Layer 6 of a small transformer language model trained on English Wikipedia (12 layers, counted from 0, width 96).
A neuron's activation on a vector x is GELU(weights . x + bias), where the dot is the dot product.

Input weights of the MLP neurons that the questions are about. A number n stands for (n - 128) times 0.0028.
n2 (bias -0.008): 105, 116, 98, 180, 86, 151, 173, 109, 192, 147, 166, 70, 57, 134, 201, 140, 107, 186, 86, 132, 98, 124, 138, 138, 212, 92, 129, 126, 149, 134, 119, 101, 182, 87, 126, 121, 59, 189, 113, 123, 138, 131, 147, 127, 119, 84, 134, 178, 71, 148, 100, 144, 155, 131, 166, 134, 126, 134, 149, 176, 106, 67, 126, 120, 105, 101, 101, 92, 177, 148, 171, 172, 148, 203, 129, 110, 168, 116, 108, 92, 148, 123, 121, 141, 72, 161, 163, 96, 104, 155, 114, 126, 101, 106, 138, 115
n11 (bias -0.058): 164, 49, 142, 112, 91, 101, 76, 125, 169, 128, 168, 68, 88, 75, 37, 154, 116, 186, 154, 144, 141, 176, 178, 61, 134, 196, 160, 130, 156, 97, 129, 81, 187, 115, 102, 110, 110, 94, 177, 119, 129, 134, 163, 157, 125, 89, 106, 63, 66, 85, 114, 128, 149, 220, 117, 176, 150, 218, 79, 108, 133, 155, 164, 100, 125, 104, 104, 170, 101, 187, 137, 87, 180, 158, 154, 127, 125, 163, 145, 129, 75, 127, 89, 130, 103, 145, 121, 111, 152, 123, 144, 129, 149, 199, 177, 119
n39 (bias -0.055): 171, 102, 145, 59, 127, 40, 128, 93, 146, 102, 153, 112, 99, 109, 157, 142, 128, 165, 201, 135, 110, 189, 111, 117, 91, 110, 146, 108, 150, 118, 161, 90, 99, 74, 172, 152, 136, 71, 124, 114, 146, 149, 163, 189, 177, 152, 147, 113, 136, 139, 11, 117, 69, 144, 99, 148, 123, 209, 118, 88, 87, 119, 117, 105, 38, 172, 151, 124, 74, 143, 123, 134, 156, 129, 140, 111, 131, 169, 94, 95, 150, 192, 140, 154, 169, 150, 126, 104, 81, 187, 147, 116, 148, 133, 156, 146
n98 (bias -0.041): 144, 120, 92, 117, 133, 150, 139, 129, 101, 141, 155, 147, 77, 96, 141, 121, 137, 137, 138, 89, 126, 128, 102, 152, 144, 142, 87, 129, 131, 124, 87, 100, 139, 89, 120, 193, 113, 115, 134, 165, 159, 141, 84, 107, 88, 111, 183, 143, 75, 91, 181, 165, 136, 172, 165, 111, 213, 177, 109, 74, 164, 62, 127, 160, 135, 133, 197, 98, 93, 114, 109, 111, 160, 49, 142, 72, 215, 79, 134, 108, 163, 121, 129, 144, 104, 139, 108, 117, 145, 111, 126, 109, 129, 143, 156, 174
n101 (bias -0.036): 232, 132, 116, 139, 86, 124, 90, 80, 6, 185, 134, 91, 180, 181, 107, 163, 105, 160, 108, 149, 93, 117, 174, 134, 132, 128, 68, 221, 96, 121, 107, 88, 147, 82, 96, 128, 87, 127, 171, 115, 172, 87, 126, 192, 110, 137, 106, 170, 142, 202, 88, 155, 67, 68, 151, 142, 90, 103, 184, 108, 123, 156, 52, 121, 177, 186, 122, 124, 97, 103, 150, 154, 91, 137, 213, 119, 130, 121, 91, 122, 115, 137, 57, 138, 96, 163, 80, 121, 204, 101, 208, 101, 106, 161, 80, 143
n118 (bias -0.048): 144, 220, 119, 163, 146, 83, 153, 95, 175, 133, 153, 120, 125, 140, 127, 105, 154, 158, 74, 120, 115, 149, 166, 84, 79, 194, 177, 143, 152, 139, 170, 130, 35, 144, 176, 117, 86, 90, 92, 152, 101, 104, 86, 100, 205, 129, 77, 129, 174, 72, 106, 95, 86, 80, 140, 82, 119, 165, 227, 79, 189, 170, 187, 146, 20, 206, 149, 156, 229, 132, 105, 111, 152, 125, 165, 93, 132, 114, 90, 73, 76, 166, 85, 104, 42, 127, 154, 58, 15, 112, 169, 103, 118, 55, 128, 124
n155 (bias -0.040): 142, 134, 142, 93, 27, 116, 159, 168, 105, 101, 126, 111, 149, 92, 123, 122, 94, 180, 147, 126, 124, 142, 139, 92, 140, 133, 176, 128, 91, 108, 138, 149, 125, 141, 115, 128, 149, 86, 103, 121, 146, 88, 134, 155, 81, 124, 108, 167, 161, 226, 149, 113, 107, 139, 119, 106, 102, 137, 125, 66, 114, 122, 140, 234, 119, 211, 154, 100, 149, 119, 110, 111, 92, 132, 117, 71, 110, 117, 114, 151, 120, 163, 120, 133, 112, 80, 120, 142, 106, 110, 118, 141, 112, 203, 165, 102
n188 (bias -0.046): 143, 89, 164, 161, 119, 130, 76, 127, 134, 75, 115, 134, 153, 96, 143, 122, 201, 172, 96, 32, 132, 93, 100, 123, 129, 138, 135, 87, 118, 56, 147, 142, 188, 163, 96, 143, 108, 43, 136, 100, 124, 122, 132, 189, 81, 166, 102, 127, 123, 174, 109, 102, 182, 138, 145, 163, 159, 121, 103, 136, 75, 207, 106, 124, 127, 152, 125, 101, 171, 153, 105, 132, 171, 67, 109, 167, 111, 127, 118, 127, 145, 157, 166, 179, 117, 109, 130, 31, 116, 137, 201, 157, 117, 98, 127, 99
n189 (bias -0.031): 175, 81, 118, 76, 135, 150, 137, 74, 171, 126, 118, 165, 61, 77, 154, 103, 88, 120, 124, 105, 140, 141, 103, 89, 165, 126, 153, 111, 40, 60, 98, 86, 146, 136, 121, 95, 84, 170, 129, 176, 132, 138, 165, 20, 152, 99, 143, 155, 46, 115, 183, 148, 159, 108, 149, 110, 131, 119, 125, 95, 96, 99, 120, 158, 139, 87, 162, 110, 82, 133, 140, 146, 162, 115, 186, 161, 148, 121, 165, 119, 157, 128, 123, 134, 158, 87, 179, 117, 149, 119, 136, 79, 128, 103, 160, 192
n192 (bias -0.053): 97, 114, 148, 135, 125, 97, 212, 160, 95, 101, 103, 122, 83, 83, 70, 137, 107, 155, 141, 141, 121, 155, 146, 128, 70, 159, 190, 145, 49, 159, 119, 48, 172, 122, 151, 141, 140, 109, 84, 129, 114, 113, 141, 124, 189, 114, 161, 109, 166, 78, 122, 67, 96, 144, 159, 156, 129, 187, 81, 46, 94, 151, 197, 74, 109, 66, 105, 102, 151, 124, 156, 149, 118, 122, 129, 97, 134, 180, 131, 154, 152, 164, 172, 158, 71, 161, 104, 160, 160, 115, 182, 120, 123, 87, 116, 182
n196 (bias -0.057): 87, 142, 145, 151, 153, 58, 134, 104, 90, 101, 152, 165, 80, 148, 134, 111, 145, 112, 148, 156, 118, 191, 108, 70, 131, 203, 134, 141, 98, 116, 95, 87, 126, 99, 127, 121, 97, 68, 118, 144, 172, 156, 125, 103, 80, 131, 99, 93, 124, 108, 154, 146, 124, 95, 170, 83, 127, 154, 125, 163, 143, 152, 152, 187, 121, 164, 138, 139, 92, 104, 116, 73, 104, 110, 175, 97, 173, 164, 124, 138, 120, 107, 206, 172, 152, 141, 155, 101, 108, 60, 149, 217, 60, 140, 205, 88
n224 (bias -0.052): 126, 142, 204, 131, 176, 125, 87, 138, 146, 146, 117, 169, 100, 88, 157, 168, 87, 94, 141, 119, 60, 137, 215, 140, 83, 115, 97, 141, 122, 101, 107, 128, 120, 142, 117, 97, 104, 157, 146, 105, 114, 109, 122, 92, 143, 166, 146, 120, 121, 105, 153, 156, 153, 101, 85, 141, 139, 139, 160, 178, 156, 195, 150, 120, 66, 168, 99, 102, 197, 99, 167, 75, 103, 92, 86, 161, 107, 86, 83, 156, 98, 102, 129, 151, 94, 84, 78, 130, 108, 149, 156, 138, 88, 146, 142, 131
n245 (bias -0.049): 159, 142, 90, 165, 92, 127, 108, 183, 117, 208, 183, 112, 180, 50, 24, 107, 107, 121, 137, 75, 81, 171, 97, 192, 137, 145, 125, 49, 180, 103, 127, 148, 213, 126, 139, 158, 107, 107, 93, 180, 45, 127, 139, 121, 151, 127, 158, 174, 150, 171, 93, 118, 136, 116, 123, 96, 114, 86, 126, 170, 122, 130, 46, 110, 97, 141, 146, 82, 113, 183, 121, 176, 182, 153, 148, 99, 133, 86, 85, 113, 187, 147, 94, 133, 126, 132, 113, 89, 143, 158, 119, 163, 137, 51, 67, 161
n255 (bias -0.042): 109, 119, 146, 108, 89, 201, 162, 128, 134, 198, 116, 119, 94, 75, 195, 115, 182, 87, 84, 120, 117, 136, 153, 186, 141, 155, 160, 156, 138, 139, 60, 85, 155, 170, 101, 129, 103, 130, 146, 74, 137, 158, 152, 156, 55, 156, 129, 126, 111, 104, 152, 86, 101, 136, 154, 100, 94, 153, 153, 94, 110, 152, 175, 126, 128, 105, 88, 155, 77, 152, 87, 125, 100, 77, 123, 134, 170, 159, 247, 226, 157, 100, 167, 169, 118, 186, 162, 133, 133, 114, 147, 73, 153, 94, 113, 123
n282 (bias -0.064): 100, 113, 91, 135, 144, 82, 157, 80, 125, 128, 136, 206, 102, 72, 131, 177, 90, 148, 141, 155, 71, 114, 145, 119, 167, 170, 130, 172, 128, 81, 99, 119, 161, 122, 110, 149, 82, 132, 151, 164, 149, 97, 196, 84, 133, 118, 118, 170, 126, 147, 152, 85, 133, 136, 142, 86, 95, 151, 86, 94, 171, 183, 127, 103, 127, 125, 165, 148, 130, 141, 181, 157, 101, 128, 107, 128, 140, 46, 142, 112, 155, 104, 117, 208, 137, 114, 62, 146, 90, 129, 75, 98, 156, 81, 113, 124
n285 (bias -0.050): 121, 155, 111, 83, 76, 132, 167, 106, 95, 129, 103, 103, 110, 133, 87, 169, 93, 84, 140, 78, 144, 93, 143, 171, 119, 102, 136, 177, 152, 137, 106, 129, 139, 93, 132, 168, 137, 144, 77, 111, 63, 133, 117, 137, 160, 237, 102, 166, 101, 106, 143, 202, 149, 102, 125, 172, 133, 130, 134, 127, 151, 74, 117, 119, 105, 162, 146, 85, 146, 138, 155, 77, 94, 77, 81, 134, 150, 206, 162, 167, 123, 99, 111, 122, 125, 97, 70, 107, 156, 124, 185, 50, 125, 155, 109, 127
n300 (bias -0.027): 160, 91, 186, 93, 123, 172, 92, 110, 151, 103, 84, 188, 81, 142, 188, 167, 198, 145, 81, 193, 129, 152, 113, 145, 124, 147, 153, 122, 137, 95, 145, 142, 142, 161, 132, 160, 81, 139, 151, 169, 177, 127, 118, 67, 101, 63, 136, 77, 127, 132, 73, 169, 61, 128, 179, 112, 142, 80, 171, 75, 112, 90, 147, 149, 74, 173, 122, 73, 146, 182, 126, 119, 127, 120, 140, 108, 124, 117, 73, 148, 151, 163, 90, 251, 102, 163, 115, 137, 123, 128, 65, 86, 125, 91, 162, 106
n314 (bias -0.017): 123, 159, 105, 149, 182, 74, 153, 123, 145, 120, 171, 120, 105, 75, 136, 122, 132, 159, 83, 108, 161, 160, 104, 175, 164, 184, 121, 158, 166, 143, 133, 72, 89, 85, 160, 146, 117, 98, 80, 174, 67, 166, 99, 103, 157, 102, 104, 68, 208, 192, 69, 136, 125, 135, 115, 101, 119, 203, 96, 130, 69, 137, 127, 144, 169, 180, 107, 134, 75, 194, 127, 159, 158, 119, 101, 123, 157, 134, 131, 80, 154, 113, 122, 158, 140, 121, 123, 128, 125, 105, 144, 149, 83, 108, 96, 170
n360 (bias -0.050): 94, 98, 114, 171, 102, 105, 156, 137, 77, 148, 143, 189, 89, 141, 108, 151, 106, 140, 158, 100, 109, 105, 169, 117, 120, 136, 118, 118, 111, 117, 106, 69, 117, 87, 135, 78, 119, 126, 101, 129, 168, 146, 113, 155, 109, 77, 75, 119, 97, 120, 130, 206, 103, 68, 104, 159, 160, 202, 168, 140, 118, 121, 153, 135, 141, 132, 123, 185, 172, 150, 121, 72, 108, 97, 141, 93, 122, 142, 143, 78, 104, 99, 223, 155, 200, 115, 96, 184, 141, 179, 69, 127, 108, 136, 127, 92
n367 (bias -0.048): 149, 154, 150, 122, 101, 80, 94, 113, 165, 99, 131, 150, 105, 69, 96, 165, 114, 188, 120, 153, 71, 52, 136, 186, 155, 146, 148, 96, 158, 160, 129, 118, 191, 140, 122, 142, 141, 78, 140, 134, 149, 174, 199, 93, 179, 120, 163, 163, 81, 189, 152, 115, 144, 108, 144, 81, 87, 105, 114, 167, 62, 127, 84, 103, 112, 112, 145, 141, 118, 159, 152, 136, 141, 155, 109, 86, 79, 141, 197, 127, 73, 141, 164, 153, 161, 91, 68, 106, 120, 80, 140, 133, 86, 103, 146, 125

Each question shows a token from some text and the vector x that enters the MLP there. A number n stands for (n - 128) times 0.038.

"\n": 168, 113, 105, 161, 113, 103, 125, 157, 130, 108, 170, 134, 75, 130, 80, 101, 133, 151, 101, 174, 143, 114, 112, 128, 123, 122, 59, 87, 116, 110, 153, 143, 130, 82, 145, 100, 166, 200, 115, 115, 162, 160, 117, 155, 108, 122, 182, 117, 166, 102, 162, 109, 116, 127, 183, 171, 64, 150, 71, 146, 143, 165, 155, 107, 179, 139, 152, 150, 123, 104, 127, 130, 143, 127, 124, 145, 81, 106, 132, 137, 130, 142, 127, 101, 130, 109, 138, 188, 138, 148, 100, 111, 129, 105, 75, 104
Which three neurons fire most, strongest first? n360, n192, n282

" of": 159, 144, 128, 87, 87, 98, 110, 138, 153, 101, 97, 93, 136, 122, 104, 93, 121, 183, 101, 145, 151, 116, 90, 168, 141, 131, 93, 124, 81, 155, 162, 190, 104, 116, 120, 97, 190, 173, 88, 117, 140, 163, 133, 133, 113, 156, 169, 85, 170, 104, 89, 91, 130, 117, 66, 127, 145, 150, 107, 118, 133, 153, 132, 135, 124, 155, 143, 123, 168, 91, 118, 123, 124, 153, 111, 132, 111, 104, 131, 144, 168, 154, 172, 51, 121, 153, 155, 173, 131, 149, 132, 105, 111, 140, 96, 154
The most active neuron and its activation: n155, at about 0.92

"7": 164, 100, 146, 107, 144, 143, 108, 93, 163, 97, 148, 136, 148, 158, 145, 93, 141, 185, 122, 77, 164, 131, 76, 119, 89, 112, 126, 130, 121, 159, 156, 150, 101, 115, 118, 108, 210, 123, 117, 90, 169, 183, 137, 141, 103, 172, 164, 125, 139, 85, 182, 128, 138, 103, 115, 103, 115, 187, 104, 122, 166, 97, 110, 128, 121, 79, 92, 118, 152, 133, 104, 80, 83, 147, 97, 152, 149, 114, 144, 97, 122, 141, 145, 143, 131, 170, 106, 150, 169, 112, 117, 120, 142, 130, 107, 92
The most active neuron and its activation: n98, at about 0.24

" on": 118, 172, 125, 120, 92, 91, 90, 136, 157, 84, 98, 102, 136, 141, 102, 87, 162, 179, 90, 169, 127, 100, 106, 134, 143, 96, 81, 133, 104, 135, 145, 151, 94, 128, 95, 134, 205, 141, 133, 91, 171, 172, 141, 123, 117, 116, 164, 74, 121, 120, 133, 102, 111, 113, 111, 133, 123, 153, 72, 147, 137, 161, 142, 145, 145, 176, 154, 139, 156, 129, 126, 105, 112, 169, 112, 140, 74, 155, 105, 149, 122, 165, 139, 60, 114, 133, 192, 149, 137, 157, 153, 121, 97, 130, 132, 140
Which of these neurons fires most? n155

"ir": 126, 155, 116, 123, 149, 112, 107, 78, 119, 122, 83, 138, 141, 158, 108, 121, 145, 135, 93, 97, 142, 153, 55, 129, 130, 61, 127, 103, 118, 126, 167, 157, 125, 154, 139, 151, 154, 144, 125, 152, 176, 135, 195, 128, 156, 98, 152, 103, 194, 102, 158, 128, 166, 157, 109, 103, 113, 144, 138, 135, 140, 101, 142, 131, 157, 143, 132, 149, 111, 176, 61, 133, 116, 115, 103, 156, 91, 164, 135, 143, 134, 131, 94, 72, 115, 117, 136, 155, 166, 81, 105, 66, 120, 161, 85, 126
Which three neurons fire most, strongest first? n314, n189, n285

" Second": 123, 143, 104, 126, 101, 134, 83, 72, 136, 149, 114, 157, 147, 149, 125, 62, 130, 153, 137, 167, 119, 130, 58, 150, 115, 70, 113, 173, 122, 83, 149, 126, 173, 110, 84, 152, 138, 107, 142, 114, 123, 144, 118, 123, 97, 129, 165, 151, 176, 120, 144, 127, 123, 133, 157, 154, 95, 146, 54, 127, 138, 147, 167, 113, 172, 168, 151, 124, 127, 118, 113, 160, 134, 203, 93, 113, 118, 142, 147, 123, 196, 150, 108, 89, 125, 87, 123, 146, 156, 72, 113, 114, 141, 127, 103, 107
The two highest activations, in order: n101, n282

" Ad": 133, 124, 84, 125, 104, 137, 73, 105, 130, 140, 111, 159, 120, 141, 77, 115, 154, 130, 143, 131, 128, 152, 112, 71, 180, 92, 120, 135, 87, 122, 170, 185, 155, 122, 103, 120, 184, 145, 137, 110, 139, 152, 109, 108, 126, 151, 132, 62, 165, 118, 141, 150, 129, 165, 155, 118, 116, 184, 141, 133, 152, 118, 135, 119, 179, 143, 144, 121, 96, 98, 77, 85, 141, 185, 120, 132, 92, 128, 153, 183, 166, 141, 92, 92, 118, 152, 117, 114, 142, 103, 148, 106, 151, 118, 52, 135
Which of these neurons fires most? n11

" he": 125, 132, 142, 99, 110, 128, 98, 129, 129, 151, 165, 157, 116, 129, 99, 100, 128, 148, 117, 127, 153, 126, 100, 111, 116, 120, 117, 182, 102, 128, 139, 119, 110, 145, 120, 136, 161, 194, 153, 108, 155, 176, 176, 126, 81, 126, 139, 96, 111, 141, 118, 115, 140, 99, 106, 148, 76, 159, 39, 139, 165, 132, 148, 127, 103, 148, 148, 157, 124, 96, 32, 156, 114, 155, 141, 135, 138, 90, 168, 158, 178, 170, 99, 99, 183, 131, 116, 112, 83, 143, 126, 121, 98, 85, 154, 102
Which three neurons fire most, strongest first? n255, n39, n282

",": 137, 158, 93, 174, 128, 126, 101, 145, 120, 75, 136, 123, 104, 133, 97, 119, 124, 181, 79, 144, 145, 116, 164, 132, 112, 73, 69, 110, 105, 156, 149, 177, 107, 99, 93, 132, 162, 187, 107, 127, 183, 180, 129, 131, 112, 142, 188, 105, 147, 114, 173, 115, 147, 108, 144, 96, 113, 142, 96, 124, 153, 115, 163, 101, 146, 127, 109, 137, 147, 94, 86, 155, 134, 161, 143, 180, 79, 110, 127, 111, 179, 157, 117, 103, 120, 98, 146, 118, 131, 143, 123, 79, 117, 155, 99, 138
Which of these neurons fires most? n2

"iz": 118, 126, 107, 166, 157, 109, 55, 97, 148, 141, 99, 139, 150, 179, 89, 114, 175, 130, 64, 139, 155, 161, 104, 99, 133, 132, 115, 57, 129, 159, 147, 149, 140, 173, 94, 137, 153, 166, 112, 127, 207, 126, 184, 100, 98, 109, 184, 92, 139, 138, 179, 132, 160, 138, 104, 123, 120, 121, 142, 143, 146, 117, 163, 118, 87, 92, 121, 97, 161, 122, 86, 135, 127, 163, 130, 135, 91, 131, 119, 163, 126, 119, 111, 120, 146, 96, 139, 135, 133, 146, 124, 96, 100, 96, 128, 126
The two highest activations, in order: n300, n367

" friend": 130, 153, 145, 120, 131, 117, 96, 100, 129, 61, 132, 146, 154, 113, 102, 56, 151, 154, 97, 131, 178, 119, 117, 115, 102, 101, 110, 135, 131, 140, 96, 90, 103, 148, 77, 160, 157, 188, 158, 132, 173, 161, 142, 106, 119, 156, 130, 138, 154, 90, 149, 136, 144, 118, 119, 132, 93, 125, 108, 136, 157, 132, 141, 157, 128, 146, 163, 163, 113, 94, 74, 90, 96, 211, 129, 153, 112, 134, 159, 138, 163, 94, 152, 82, 88, 97, 158, 143, 154, 155, 114, 108, 87, 162, 114, 133
Which three neurons fire most, strongest first? n196, n189, n155

" A": 99, 130, 75, 122, 104, 122, 110, 126, 146, 142, 150, 134, 114, 166, 84, 72, 140, 157, 107, 174, 100, 124, 77, 109, 143, 58, 108, 134, 85, 111, 163, 234, 127, 128, 135, 115, 165, 142, 121, 140, 118, 205, 137, 123, 105, 132, 144, 114, 163, 155, 175, 96, 137, 154, 100, 161, 102, 165, 97, 137, 136, 145, 165, 133, 191, 117, 124, 143, 125, 81, 113, 141, 120, 152, 133, 123, 130, 111, 148, 183, 138, 111, 101, 95, 159, 134, 122, 99, 103, 90, 119, 103, 147, 136, 129, 97
Which of these neurons fires most? n155

" Thomas": 121, 185, 81, 186, 112, 112, 132, 113, 136, 144, 123, 134, 126, 169, 106, 83, 166, 125, 103, 145, 149, 122, 85, 128, 117, 80, 111, 101, 117, 125, 144, 116, 152, 156, 128, 104, 172, 177, 173, 140, 168, 168, 150, 162, 99, 126, 170, 125, 143, 116, 172, 121, 120, 153, 112, 118, 83, 140, 146, 153, 145, 120, 139, 119, 152, 115, 149, 61, 103, 98, 84, 127, 139, 191, 138, 123, 77, 96, 155, 132, 157, 90, 80, 84, 132, 108, 133, 124, 161, 107, 156, 76, 139, 140, 154, 78
The two highest activations, in order: n101, n2

" from": 129, 175, 128, 154, 95, 93, 55, 134, 142, 122, 131, 106, 123, 121, 95, 106, 124, 151, 127, 165, 148, 120, 101, 153, 175, 85, 111, 144, 110, 148, 169, 158, 98, 100, 96, 125, 192, 169, 107, 127, 161, 158, 112, 119, 111, 158, 162, 94, 149, 127, 108, 110, 103, 141, 98, 102, 125, 199, 91, 103, 115, 123, 140, 97, 155, 144, 145, 133, 205, 104, 106, 156, 121, 165, 92, 135, 93, 135, 115, 158, 158, 135, 126, 71, 119, 141, 169, 171, 127, 117, 95, 86, 142, 120, 81, 146
Which of these neurons fires most? n314

" educ": 133, 138, 129, 166, 103, 158, 73, 83, 133, 99, 132, 139, 147, 140, 89, 85, 88, 147, 74, 136, 143, 141, 78, 150, 106, 121, 95, 139, 168, 168, 150, 118, 136, 172, 127, 145, 157, 160, 153, 81, 143, 164, 145, 89, 95, 149, 124, 116, 161, 92, 98, 156, 158, 147, 99, 99, 113, 136, 63, 174, 103, 166, 139, 167, 140, 118, 151, 138, 132, 120, 100, 130, 99, 210, 130, 148, 128, 70, 146, 130, 159, 106, 150, 105, 139, 98, 175, 116, 100, 143, 152, 93, 110, 108, 105, 132
Which of these neurons fires most? n314

"al": 126, 132, 107, 103, 113, 123, 136, 130, 150, 162, 119, 145, 121, 153, 131, 104, 141, 213, 94, 119, 138, 161, 89, 114, 139, 111, 84, 150, 95, 102, 186, 223, 85, 152, 134, 135, 146, 120, 131, 107, 101, 163, 138, 137, 169, 143, 125, 125, 158, 121, 140, 141, 133, 106, 116, 99, 163, 136, 132, 95, 142, 155, 124, 130, 141, 132, 108, 154, 115, 115, 101, 132, 145, 149, 68, 142, 153, 94, 182, 129, 124, 108, 98, 82, 172, 84, 147, 142, 142, 70, 75, 117, 122, 129, 65, 103
Which of these neurons fires most? n314

"ex": 148, 136, 117, 106, 128, 153, 112, 59, 132, 128, 105, 137, 134, 129, 150, 120, 145, 111, 87, 145, 125, 136, 118, 116, 144, 147, 94, 88, 115, 137, 187, 129, 157, 153, 129, 109, 229, 131, 133, 72, 169, 164, 181, 114, 166, 137, 114, 54, 175, 121, 202, 146, 159, 97, 77, 93, 107, 142, 64, 86, 165, 87, 122, 115, 123, 126, 128, 141, 144, 110, 96, 86, 96, 138, 128, 146, 125, 140, 138, 133, 132, 117, 164, 110, 123, 108, 160, 147, 157, 128, 131, 115, 130, 131, 102, 148
The two highest activations, in order: n189, n255

"ission": 91, 126, 117, 134, 112, 143, 62, 123, 145, 109, 127, 132, 120, 120, 118, 129, 158, 146, 106, 201, 151, 145, 61, 119, 115, 112, 125, 155, 135, 129, 181, 127, 151, 176, 115, 167, 157, 190, 153, 53, 109, 129, 150, 135, 133, 107, 143, 116, 124, 85, 95, 116, 168, 123, 142, 117, 130, 123, 122, 161, 159, 116, 151, 122, 120, 151, 138, 113, 136, 127, 132, 138, 138, 185, 59, 123, 115, 76, 135, 144, 143, 104, 126, 82, 121, 65, 180, 143, 159, 141, 68, 99, 115, 133, 130, 136
The two highest activations, in order: n2, n300

"y,": 137, 137, 91, 183, 129, 110, 115, 96, 110, 81, 133, 118, 128, 145, 121, 130, 115, 207, 85, 149, 125, 106, 140, 128, 97, 103, 94, 111, 80, 138, 162, 184, 105, 96, 95, 127, 192, 199, 134, 117, 168, 175, 120, 148, 105, 124, 201, 71, 135, 125, 157, 140, 129, 151, 132, 98, 114, 140, 102, 164, 173, 95, 154, 132, 160, 110, 126, 98, 144, 112, 110, 144, 121, 146, 163, 124, 104, 108, 129, 119, 168, 135, 99, 54, 138, 133, 140, 141, 116, 136, 123, 105, 123, 135, 115, 137
The two highest activations, in order: n2, n98

"C": 115, 146, 103, 136, 152, 128, 82, 100, 127, 156, 53, 116, 116, 183, 145, 118, 129, 153, 87, 160, 158, 158, 77, 116, 150, 112, 99, 140, 150, 121, 201, 216, 118, 121, 128, 81, 166, 133, 101, 109, 163, 152, 145, 109, 149, 113, 131, 96, 116, 144, 166, 121, 155, 131, 128, 79, 147, 143, 111, 128, 189, 119, 130, 142, 136, 116, 120, 107, 88, 161, 84, 106, 112, 179, 117, 114, 154, 149, 136, 138, 161, 122, 125, 137, 137, 84, 132, 108, 166, 119, 104, 83, 119, 126, 98, 91
Which of these neurons fires most? n300

"==C": 138, 129, 57, 138, 110, 149, 76, 100, 148, 119, 78, 143, 83, 149, 139, 78, 115, 140, 118, 170, 129, 156, 120, 127, 127, 115, 185, 141, 118, 91, 184, 209, 146, 117, 109, 103, 139, 148, 136, 119, 140, 165, 125, 115, 82, 122, 135, 109, 115, 87, 93, 164, 129, 136, 140, 151, 115, 169, 110, 85, 151, 146, 144, 153, 102, 184, 138, 110, 112, 90, 116, 135, 105, 181, 118, 133, 103, 104, 150, 123, 168, 157, 163, 133, 150, 99, 103, 130, 164, 116, 182, 110, 114, 115, 91, 124
Which of these neurons fires most? n300

"ump": 114, 129, 120, 145, 108, 96, 104, 109, 165, 107, 113, 148, 142, 113, 142, 79, 154, 134, 115, 149, 168, 129, 81, 77, 142, 81, 89, 158, 150, 160, 158, 170, 156, 156, 112, 146, 213, 132, 191, 125, 129, 181, 159, 130, 93, 130, 179, 153, 124, 111, 145, 149, 156, 69, 86, 103, 102, 120, 121, 140, 164, 125, 142, 155, 146, 122, 128, 121, 135, 111, 99, 136, 137, 162, 146, 129, 116, 78, 81, 137, 138, 67, 138, 78, 145, 93, 156, 160, 121, 124, 76, 133, 90, 129, 130, 86
Which of these neurons fires most? n155

" English": 133, 136, 90, 151, 92, 131, 91, 101, 137, 117, 105, 131, 136, 99, 89, 36, 174, 157, 87, 131, 155, 123, 91, 119, 96, 105, 89, 135, 92, 117, 159, 162, 140, 157, 120, 137, 160, 155, 118, 91, 159, 183, 159, 144, 87, 163, 141, 136, 158, 91, 167, 128, 166, 112, 166, 127, 135, 140, 72, 126, 129, 164, 149, 135, 145, 127, 143, 109, 153, 81, 139, 141, 98, 202, 113, 149, 115, 112, 150, 127, 164, 123, 95, 98, 135, 102, 133, 64, 151, 125, 120, 125, 143, 170, 143, 130
The most active neuron and its activation: n188, at about 1.6

" which": 141, 127, 115, 140, 120, 169, 133, 129, 117, 100, 107, 157, 99, 137, 109, 78, 124, 152, 92, 153, 117, 120, 96, 129, 106, 98, 82, 133, 99, 153, 117, 133, 69, 160, 121, 106, 173, 152, 146, 127, 139, 163, 169, 138, 107, 148, 169, 61, 162, 151, 125, 94, 113, 113, 136, 117, 125, 189, 95, 113, 146, 145, 148, 80, 146, 138, 142, 134, 125, 101, 82, 103, 124, 128, 171, 155, 120, 68, 167, 130, 169, 188, 107, 97, 184, 87, 174, 167, 151, 137, 147, 118, 106, 99, 112, 131
Which three neurons fire most, strongest first? n255, n189, n192

".": 157, 161, 117, 150, 139, 154, 127, 131, 153, 144, 117, 140, 84, 110, 151, 118, 102, 115, 48, 166, 164, 144, 100, 92, 88, 66, 159, 136, 139, 140, 144, 135, 113, 128, 94, 100, 131, 189, 91, 106, 170, 146, 143, 112, 120, 161, 179, 111, 127, 130, 144, 133, 93, 126, 110, 131, 109, 147, 106, 163, 170, 141, 140, 111, 156, 160, 133, 124, 177, 104, 100, 133, 114, 124, 144, 136, 66, 73, 148, 106, 134, 160, 116, 60, 151, 106, 143, 169, 164, 123, 155, 74, 113, 125, 118, 125
The two highest activations, in order: n224, n189

")": 187, 131, 106, 211, 118, 130, 133, 105, 123, 120, 167, 159, 110, 155, 103, 120, 147, 156, 125, 188, 176, 94, 111, 125, 136, 26, 90, 146, 131, 114, 150, 149, 105, 119, 118, 157, 167, 185, 106, 142, 164, 140, 132, 136, 78, 144, 159, 109, 189, 133, 163, 137, 122, 87, 126, 118, 132, 123, 91, 136, 140, 108, 130, 116, 179, 111, 132, 109, 147, 111, 82, 134, 115, 139, 68, 123, 109, 87, 125, 125, 166, 129, 89, 85, 152, 134, 140, 121, 142, 87, 112, 84, 127, 140, 123, 94
Which of these neurons fires most? n101

" def": 106, 118, 144, 115, 108, 87, 81, 117, 131, 78, 87, 162, 141, 142, 179, 93, 121, 109, 115, 157, 156, 111, 118, 96, 139, 114, 110, 110, 104, 161, 152, 143, 125, 148, 102, 102, 178, 177, 103, 137, 180, 132, 137, 80, 123, 170, 167, 117, 136, 159, 127, 133, 161, 124, 93, 112, 114, 161, 33, 172, 185, 150, 102, 129, 122, 99, 179, 145, 145, 122, 50, 117, 138, 146, 125, 132, 122, 127, 171, 137, 129, 152, 147, 112, 122, 92, 154, 138, 146, 135, 139, 140, 127, 79, 121, 99
Which three neurons fire most, strongest first? n367, n189, n196

"en": 125, 124, 103, 70, 132, 109, 90, 41, 128, 135, 109, 124, 123, 164, 151, 148, 204, 127, 89, 151, 141, 168, 83, 150, 137, 61, 114, 150, 133, 126, 162, 125, 139, 185, 147, 166, 147, 140, 120, 164, 158, 144, 137, 97, 146, 124, 110, 116, 124, 106, 159, 134, 182, 132, 121, 110, 117, 145, 102, 150, 149, 124, 148, 141, 135, 136, 90, 124, 157, 146, 45, 115, 116, 161, 118, 163, 96, 120, 138, 165, 121, 140, 136, 64, 101, 102, 160, 162, 137, 115, 77, 110, 117, 119, 108, 91
The most active neuron and its activation: n300, at about 1.2